Layer 9 of a small transformer language model trained on English Wikipedia (13 layers, counted from 0, width 64). Numbers have three digits each and are written without spaces.
A neuron's activation on a vector x is SiLU(gate . x) times (in . x), where the dot is the dot product.
The model reads these tokens: "on" "\n" "Mel" "on " "Music " "Awards" ": " "201" "5" "; " "Top " "10 " "Arti" "st" "s" "; " "B" "to" "B" "; " "N" "omin" "ated" "\n" "201" "7" ": " "Top " "10 " "Arti" "st" "s"

The vector x that enters this layer's MLP at each token. A number n stands for (n - 500) times 0.0059.
0 "on": 540660352728353546466517232573292455346511330794526354643381532392654251425480536490449399563650444504676485669518576622501513375551409541526490529262626582423517546380658132281358548540453886
1 "\n": 505521376443458657348689310375487358498611341632514529474589763189690168496250467551255524511581411503634540389291044437521694372369339467540362623690219423499669345386597443312406483333560313
2 "Mel": 470712170386282392385615313262454506608303173634558355520467593404529360399676545454500494581573680418649684725354683461480627388568276352556477699451506358379681400456760361429356341545556771
3 "on ": 441384184540429551528692157394542500558375257759548425619619627399614340488389661567442398490665378515523453354472773488420488751284564714688154658286254449461637459393814377439362300655553343
4 "Music ": 384442088499423803504724164511496525532419358797639274498674573275754357574413592577545248602653447428556758451490705549329560638571629792634368468483473680410683520502673448579289285458444330
5 "Awards": 586579321542398760486679321473305585478492342667465317629674340158683125515449606576401275653561442445634754677486494432527427320440276613497428437427553656288695533433693347458278574463534694
6 ": ": 652542231555338486533549228366443323534530464621475377494683717362774347745488620593473295669483348568501549245202539644427521399526446602476329538409320456341677477424769272441351390359503216
7 "201": 678392190469443778502706419293367356655338328666634472474664372237612338749431576688158533865694484424520886585422616589554442579543306649441293426475657606410591307473630412425349533388450578
8 "5": 658479164517226607570513402482273451641508415573593556480425700245567294564364689551403587974571459460557576643375560542436429615409474465509370426407555406238505397527559277289218571495671757
9 "; ": 726500190686308518498590393386454336677653444674597470437669687425746381622576672538486466721621418487614497293182387695490562471461427547482323565420333479442566554464838259382420457388579200
10 "Top ": 518464080477373833465614291501279547695424534772662246459656584247572420563459715660488555754525495332756599530462530615313505505552560682360334668599330529307625604402784375441392239658400376
11 "10 ": 500512115338291551477611166468484527661467418742691331530564716308647258702469750585583232710666460422452734351369472667395556651460484492565268493468583533436417587464625364588269222505523300
12 "Arti": 399548242495364657607610472304269307535471237496622519598649402335610260365609418362490311677760560574613561850313534485405451243499472714665612539470452341448632462496894360416390386510423696
13 "st": 845535293512312520385337166417444576565512300715606486591276635400492365434645677474362389598773531436645624566360589599589443327540422653451404559353467409417504472415664256508361539588429871
14 "s": 601577274686234579526387506386502548534491233742615554579264563336546238448634714430361393634626499491596549481474557683577486399500369424443371431217422620316536613332642237470387573578546833
15 "; ": 785541220635328624513558350491535446599632359645559474480686681419729350582528704563505378689564384528602455245283409720535587451383463523510253479295313532456577561373835289403430447454563193
16 "B": 622568234624265564316518359389433392558315208731673432521517681361572345646725587560528431555622744485498722540419424582370446210495499443616429560595460436414566322473733338613455401611588867
17 "to": 673599340502286552496446238534405243693420207641562625498390537418587374394731517589428431659656473360829541633341699554490527432340410453563430654163400453431616452414760371603316392702489795
18 "B": 614562155676301558309532224392455420458349198809653504590467677493610360573725661569515393526558596465524607529517449574331449332543520457597433434328542526444510346444769295485435483605566880
19 "; ": 712500222652347595503522306454566417584593322663578525496667737425687333589578699564513355674561333496548486268299434693564609457361453513543230531301327549470555536352881300465395398446560195
20 "N": 676570268751326628449613406497333466690305167844699383522577712406539337602619734481472325631540576502601723543380620535497546359471497316648395721466597366588555344584741332467495422611390816
21 "omin": 560456320521401597521393393476425456517447196685473342672618459347639415426669577509559373685782402411688520654512641717582503415561526491728278495566484380324638383337888360214398385552336802
22 "ated": 563405338550340645401319469476463457700501335684493420631496655323542228493647754556488316758656360403663453759483649525457451251378498447525377163248487576451506574389772141534295652384526737
23 "\n": 550403361536401684344683287389518408585576351614504554466565727316692191486356561534316434571528324463633473324301051533542716372391386424415310475670253494470646364485749353331447483243617269
24 "201": 598434179495476826462737398276418386697306284636622486457628401277634358711466579700136556812733452418495843551481594529553485562536295629424284416520637537416629268480717386445339570385546570
25 "7": 652581156570281741462518292401335490711452460541548534512398589287582317616410725579333513804554325413452505538435527455484403559489400531407419514607503342259617372517543309340168561571806772
26 ": ": 568581164648297540521599318245475323621498478565592467455564773461775481714652705540514381654557400470493524267261522682395513452567445560444346488410204465327747456479771336424270475377592242
27 "Top ": 500488070494396815444635241506288570686422519744645266502659587266601432558422709619446602748527477315745557517466525649315509501543532652370360701594317510319622591415844384418401208658435373
28 "10 ": 469515069347335555484631105476491542630451415727668327543564725319677256690453728584525294681664435406454709354387458657384564675464476468573281513441555513438436577474660365555243237535581306
29 "Arti": 394548232488373655594611441312276328536458234488628504604658389322620269373601432367479332688741548574614581843334529503390462224508480706663621526470464353441619451501906359393395394509448709
30 "st": 827537286504331529377348145426438591559505300702614456597290613398515355431661675471326405585763532434643631567365589599576456333548422634455419552360457413418515458430676248484365551596455878
31 "s": 578596256674258582519398479395499560529477225728612519583276554331571225458637704417325414620625515496586552479481555678574486406503371410447394430230409610308551602347634231449384589582581836

Each question shows the input weights of one neuron of the MLP. A number n stands for (n - 500) times 0.0011.

n14 gate: 466504738536517633721725718465552618402464450403424486487533636481453532476428502585423310411640537512590553498243408566329232486482595405628474586505579430338488567636593532576781375457415516
n14 in: 448565531647406407632679586470472477544532533525477505374545534463490284489618592714608477532426495723586441398472474511422457388587788450733563586652436523388542617673477495504312396642446640
On which token does it fire most? 12 "Arti"

n44 gate: 534568410487574565397602689650483345487532353396485341406666414610353255675555397488657463476458533451383601364448497456458528568747612506375470508534456479447566337394462407646461541587529428
n44 in: 514404352660491394468599546470614213475435513364605388463340354680343378501544472471472512583431526468396332619524454445370574540625623480568583562627519386483729512295453333646346538462552477
On which token does it fire most, and how strongly? 16 "B", at about 0.24

n43 gate: 673638598410408602527596460698611486588390603393347393467596650456396380556429450511714487541556463335416605603600535673688387428315460470475482619702494762416419524584367564423538477501512614
n43 in: 392417860478576611520507545326699526457418552698491656524631476433597569661456618468564569467718401432663663473385439361502487370583348471452603424565409359511628584373576453559458544571484433
Its two highest activations, in order, are on tokens 5 "Awards", 18 "B"

n83 gate: 602577814617317419583470507549570412391600402387571380454773668462579700705308500707339521470440533671591651684383532360458542590573488445389481430543325654546568766405431475436482601557516614
n83 in: 484662583575245407610459443539642497375423391383607436619615583500392529608413425541592510278494350682394515612347396666536574640303319356466536378376557430512337559352524749399263443473533553
On which token does it fire most, and how strongly? 27 "Top ", at about 0.26

n0 gate: 464400682565510522419528342405513357530573435534507666631435466682399461492610678577576571509383350517796503418419222501494582593408520743621444356530752401580382460592582391539544492506529485
n0 in: 474510279581491589433534558514551427448485611404506576415498457384627493508496472631433556511588480561570468449509256168702698402456444718353625596540694589302331472511563519392593401512454565
On which three tokens does it fire most, strongest first? 23 "\n", 1 "\n", 9 "; "

n48 gate: 766377709481554480669624510332607545353592448395386603658609465579345340643571594380454583558831415690541496524343392449591362625555363441489690393538465477478676595466411598657514352370566447
n48 in: 537456455624574381523494652576514491500574473328653545228402536455667377374485688382481395503510520480450364270456581308480423633480424695393516461403469417610508535683730326262626633557314509
On which token does it fire most? 16 "B"

n35 gate: 646340496533482478462245528636232499332525586488411359583365429485631495627305438499653566302401501561468537660551331505307447552455525372492400465426384571514723232554450426550306581496536453
n35 in: 446392645608582472496418496351492478622575636622315476479609441521447431644452499564515690629464566470618300726291454663527379434429387431521475426499287484677578390627328523686487769418639482
On which token does it fire most? 11 "10 "

n29 gate: 414391569438494362428684538435495491551491372501445559472459442370425639485252408448525402630446488562634641678420585472448469604377390786475351663516358486472650351492292542698729549480352575
n29 in: 489597476552351401499561342445510418527574493623486500549695535680483380270249483430556615576539562426515490405498631361509568746443631484660363373435644654405522596488514472420556518527535649
On which three tokens does it fire most, strongest first? 3 "on ", 4 "Music ", 7 "201"

n10 gate: 343487529713723587633440515528482583497489786526383413544524555474545582434570628448395542624482478418438396545443424515280401552292470467408396474405628559488615435572694432371505482425599513
n10 in: 642338708409490671567632543496421346508356303408610482362605479218651642495461560597489466345570507399632548591603507604455542645623339631603659633604350303497427601489528594579556472399533616
Its two highest activations, in order, are on tokens 27 "Top ", 10 "Top "

n92 gate: 455616416503358590304335515571583538320469505516388484587404335482657460429676610535680426394469611505333324372652350500542408416585320426454586557386322462592477595523459362418551647496261403
n92 in: 476402701780381526656634574574513589578459468630580340490438590414664623549424488443359666228594680636555553441451458595467378540364371388702456442355388457518390591489393493306625373656514440
Its two highest activations, in order, are on tokens 31 "s", 14 "s"

n72 gate: 618560545438459287565586544541559487589557713616488495608596463681480373540351469590467604684483355542432610624452451320609467565467391717422619568725373279397661422530434369714515503589424548
n72 in: 514443567504425489532472479576486302633469466491332416777565333550512483478233473398577347685502628556472481651323511438682529561386569544550656607659312612450402494472496539632587509731542473
On which token does it fire most? 18 "B"

n88 gate: 388422484524451418549500498767342589494569486595602521466501456468626513386505399522303766485572453523631548600562451574347362620402252374532456616647710419349573660291545404569631644455577418
n88 in: 395310574420379600652498483663385507452622575521597462494450491611731470474340483411544648453545615407635572559463470492556477488495378544419592510741707515225609546451591341502561559580492357
On which token does it fire most? 27 "Top "

n18 gate: 631441555472496554391452309572591436525655402679439498431397519730465707556432378510518511720473316635577533294539416621425370448290405528589394415389401506656416488471564661358507438448578643
n18 in: 439618492611428409429615760381198402647652471513602525303677356409556338373500527572435669350443501502469510450473643512309510664514628456477502635532459546526476523483488175591539596488242548
On which token does it fire most? 9 "; "

n56 gate: 525498448445458467533603410655419615559535456543495619474451292539583552364476475470676515421457479448645589440589481576400523482297425602493581622726489599389423336295418482694569601529515464
n56 in: 384478534416517492521477563373618464437374476392404376565501646430530357653567527432463620353445503529302326501446616467688361404504601449504523588350307446452421374653580607494597603511325392
On which token does it fire most? 8 "5"

n4 gate: 415617412442460510476501303610547420317369633704409430563398605785442438414465623641615636380434316464500409410455549537445506502516560527583523416450541382617520451547633580340414727511587628
n4 in: 429283361583553562694441671565635545404595502424406332699477703482478623638561542212441391554537582221657485360525593605431707576484380477561442514519443310457404598637481474665339470627409580
Its two highest activations, in order, are on tokens 3 "on ", 21 "omin"

n57 gate: 436425629591449523354366254477528586548555328374531537321525470395453588508443514483530402385386577396489608564483664585601593472730708676677599398656544555533416440552453335552611538574408543
n57 in: 501499471601561453504628438365472605482497256414454536561535462410521355586448339581505410565701519430564548663588538619403609345603726435611606665512515695553455423552543467590729606511439280
On which token does it fire most? 4 "Music "

n112 gate: 423667700448387600392585520404496590576376548556505456432708555558550457742446318524431585516483622553511625653574598492487354271544431552490507462615516585438553368515382593560492420387432323
n112 in: 410663591411391521499515516635499476427542358386602483497629559425607481609471542599475541560419698674502580753734442621365326425388583411472512701678521512549587532516527516540510349524590351
On which token does it fire most, and how strongly? 16 "B", at about 0.36

n25 gate: 553568413443554468622579268557623345460482523593543681538282334478669556243627526478569465455393550418412411380454484529766429479449552462404341349563613672582594626661508433474330421406424673
n25 in: 432487463529294503470352601565390497600434471477526428291465585545540383502285419754406587442499546490421514549396481627531410446431528601660540529554306373264391615441566567546715353529332435
On which token does it fire most? 17 "to"

n87 gate: 277562411591714491281515453563583397529636361240542553499536524521508423488573516481397488791459569585558367516485510320523603458482487494235626635467633309598520320550554490589498507454473371
n87 in: 584557536557454530622418588273580442378381473421609547509374604334399759457379349337321513332530596469364580559410661579271480419553494467429388435470481622419611660520566526634525536275536469
On which token does it fire most? 21 "omin"

n60 gate: 424554439444465332572484291558537642217488764605391597706355457497513566387617618504239468379401568582797348495554556488599530411490389434575376403351584499695456538598410486418427567552484575
n60 in: 399638604487586530616477639514584311533630724581485507711491524695542619458440427485250357388357754429711623518286582407614436626543564398801268588536572523513491515366609507569357574674548546
On which token does it fire most, and how strongly? 23 "\n", at about 0.28

n95 gate: 635577511536501482788477496441509540521584485577551590636328471574575547271397342305627465459594809379445477295446637422642641393366422474517451424535505562555647460391494745379525483598560470
n95 in: 323424541530370535593703466402378673532683569534411549539420559558541573597665263644635358610559464589632377427495472550438640600338477451448348483443424661375656274579401626605520618537656538
Its two highest activations, in order, are on tokens 20 "N", 27 "Top "

n110 gate: 582392551495480655482458510567606455706439298574506389410472516550380594584469558583435401515566431449410503445649551394277641443319513418544408443387536597491684590539471490665473615629490488
n110 in: 387272385426476435599589655543551290476599552528489443641580441454388409461491636350566493408547658441588602459443580605736445458595468534517505583466357383510481550715476542435592609601218520
On which token does it fire most, and how strongly? 20 "N", at about 0.39

n41 gate: 539375630653764489443546401251408406509492541379492470613595496579589413776559425450539477467523469400590621560439551477671467535400583455667491711457389708333383532514437552572370401391647413
n41 in: 528577546608589491445570404473516382458604577590471500617465679450710573486448541364558511309577478444429358610714466493417336434531420439358549443358380609600540387465516474380519610480403477
On which token does it fire most, and how strongly? 26 ": ", at about 0.34

n7 gate: 640480548628483435503595398480519584573544397555659661224414533556519592379391487669541404693527392557395708255381581280395489446546544683587492292492349434432373568320390274577620563539403757
n7 in: 518624607220500612441382634565453362436431583407451343625561521460567506706434483557319473507539636502558552544511441549474324520524506309339570678552483657468555430453396610423471381554467363
On which token does it fire most? 7 "201"

n9 gate: 616522505520408490403503423447499473423594619353458560228425440657434375495402436468385494410450613571394646455575372424573605502452696280533357409527338368421645502340780640719330402360414468
n9 in: 630486573527349544439476520265552454579481500286451398474500438570447378602509536407420248438739580619514663586414341519331385379501394478648563711437511467631502548563387585640392602398551554
On which token does it fire most, and how strongly? 1 "\n", at about 0.55

n40 gate: 599371344625462321456398467622640510493463665489446420351480400496350515522332414397569436513639527602289356538410587530405578663333559538664522505316519598404478431510644641574559438511369558
n40 in: 606276572471496549492340510599521594398643538614439589501450508472607699479419382507452289426516652364454273533417571389525442588536473607766403555285588377457454530557808500547649631522555520
On which token does it fire most? 3 "on "

n78 gate: 592437562539644381542448579435708326550441586595489524466429634555286444553469509669381448582434384665674535423507505438318514447386522522496341476612398353456552790480536552251492432511362635
n78 in: 450490553593403601481289571372548632540617378518473376631493465581543600511383444330463507573618518431567527488672387587588329423631557530510561530554530472463578335572472435627605482391477526
On which token does it fire most, and how strongly? 21 "omin", at about 0.24

n123 gate: 406378543541545554543397464620593319508560295440337754511376544473408340400394646558490327545422418397406597633530343458436651596458389469307583509494636416639335645367720475626595691419510570
n123 in: 488522548593520382538410358418455603707476574507319509469394649387458565409714553469576564434482530478619512549529623615499671428504632662462287370521469410462709581432335547471408606517720512
On which token does it fire most, and how strongly? 22 "ated", at about 1.2

n107 gate: 672316498562587459496375349597548432405469522435314371535605324459522243516569541537446538356459506445457643489555461517484342497358414434575532522524340360515533542320526548382342494455278354
n107 in: 439471590498707541571553295426618676479504667467429402609478355486355498477503577564626532471579731522450565432706593386542284309473445382591373397544508560424620555356525540453375452651521488
On which token does it fire most? 5 "Awards"

n47 gate: 646333635380660480685570351351401498695399454370588449382640519519605437407395461397530575458508645638473440434420361395543655504550802473502335300481508357288610466318342609466582598621466680
n47 in: 388393414510509419346402658651514480555654516519609626545524498756626415632413493500396303594544661540312394552427462561417308465584429423474444643542630411299563529385451479537498498288438432
Its two highest activations, in order, are on tokens 17 "to", 27 "Top "

n109 gate: 559385655420372428465330520556574409712562415397607547404636414466694377625349714668391369447504523536486568425422416503471370504597391490662771619608523416375474470583318537612772454390469553
n109 in: 485389473547485676305386426537541545570687645372455482423632396236443362492558516229562402498480224460431704401436599357648397594458478484438653593523513448325447345425526666741471571565507434
Its two highest activations, in order, are on tokens 0 "on", 18 "B"

n122 gate: 441459680459685497461399564795505468608635577575665462622480395235660363448547409740457552303382528510487444389470540317548482449536523378439426646649533361447650460573514605592355577500500399
n122 in: 286427490596705728513528512591403589521653374540613562530429424283427558504481297653495550343362490365670470673498520595519655579611605392534367782480571437400560590628539541557555452468554359
On which token does it fire most, and how strongly? 1 "\n", at about 0.36

n1 gate: 719489613627582565414417591288402364639591513368679537462692721546458436535415474556522436414450390531487655621549416763546453678362583589493620632519462532467381467391383267370569397702628544
n1 in: 443505458561413550544452347550482343360552455552336354670340502541521667364467660410440383501576622282494488349319614410363603447581398526590423401413708492617415470666568473403660365498562401
On which token does it fire most? 9 "; "

n74 gate: 490596612620739423585572500650497395807563507392404575421410846588464426402576606396376465440640450583526473372652442322392623660352289516380457301612439483461662470529535432634431529621729668
n74 in: 387534408417501748471388263449443617352586534623496512449432424470597507418581434526312704519225423515260509509469665345460566604446566503496517719434314482566356616649552376314380537454545466
On which token does it fire most? 25 "7"

n55 gate: 706566518527495418382450731601386446503477391498448381579424557589438510505335627538593536374584569368682479386555404532713435603523540560404463555564310701715499403636358504349429538539573421
n55 in: 342466521359566510814463583557620514523481651319359630496560684494461444769644516644392395481460402353506578538370520555241523563590434521483644420594506603422518378415503185582724617751521546
On which token does it fire most? 2 "Mel"

n33 gate: 586381533487351330443616546503438498439499417612453471635515650495531498518446518498634434170521349593695458542687592561617673655654636442467551488351398524507495594457369486342522694495462551
n33 in: 517360661519456411489278472585444379609472701511552553475471420453525435583392552485259582555625603423602534549257476376604457476657506688406597467504567358446478540650695529430341464583627658
On which token does it fire most, and how strongly? 0 "on", at about 0.56

n62 gate: 393625504416603616549498509761532194495446461423462604537631411450469548638531569328434600474372399357430437459408519476324640436425354608445716485448485718550530552532481236576518490631464389
n62 in: 531592599511649560630508463765593335538628430394494543658606469414451541699695577351469505558328365392351496377460444406335584355625375820486655508503488514346517578452428351616471521510563452
On which token does it fire most? 2 "Mel"

n17 gate: 360539548641505487617436550559599390525572521333480441361514436421559385394382567635436586551634492395245465563352555593293451436481541468565708507646505585357650588581485426600656329415635403
n17 in: 429350523539453302598533370557646456444475572520437541559548393584481436476572267600432521496501440472612426568482303454497607521599507250197471636355578407415432441362406458536404428322504592
On which token does it fire most? 20 "N"

n68 gate: 500358496676632389520483548438411506341555583727480494390507327406442455511510528513585452330416391601366348380714425429442597433725413464266425411324434491554453473518451447393411304381475732
n68 in: 583590309559471317435546523484621505576448596662479649517669322552603280447472481466487658188397391534411453463600624528467535410523500591406633481476561464800507555673571520389252541542524762
On which token does it fire most? 0 "on"

n36 gate: 484323554569540346483628297514440721364479595406535563434628412362635441682302328519727924319589569571535484628344520486614660281523541524432372353399466492452587546511213683447479501608616643
n36 in: 639588621612726447433624415517638504735603468650523275556592335597428423347588425401442380690406501292412509490395484305456488639502760610596598648619452523294490491586627344552450597378661566
On which token does it fire most? 14 "s"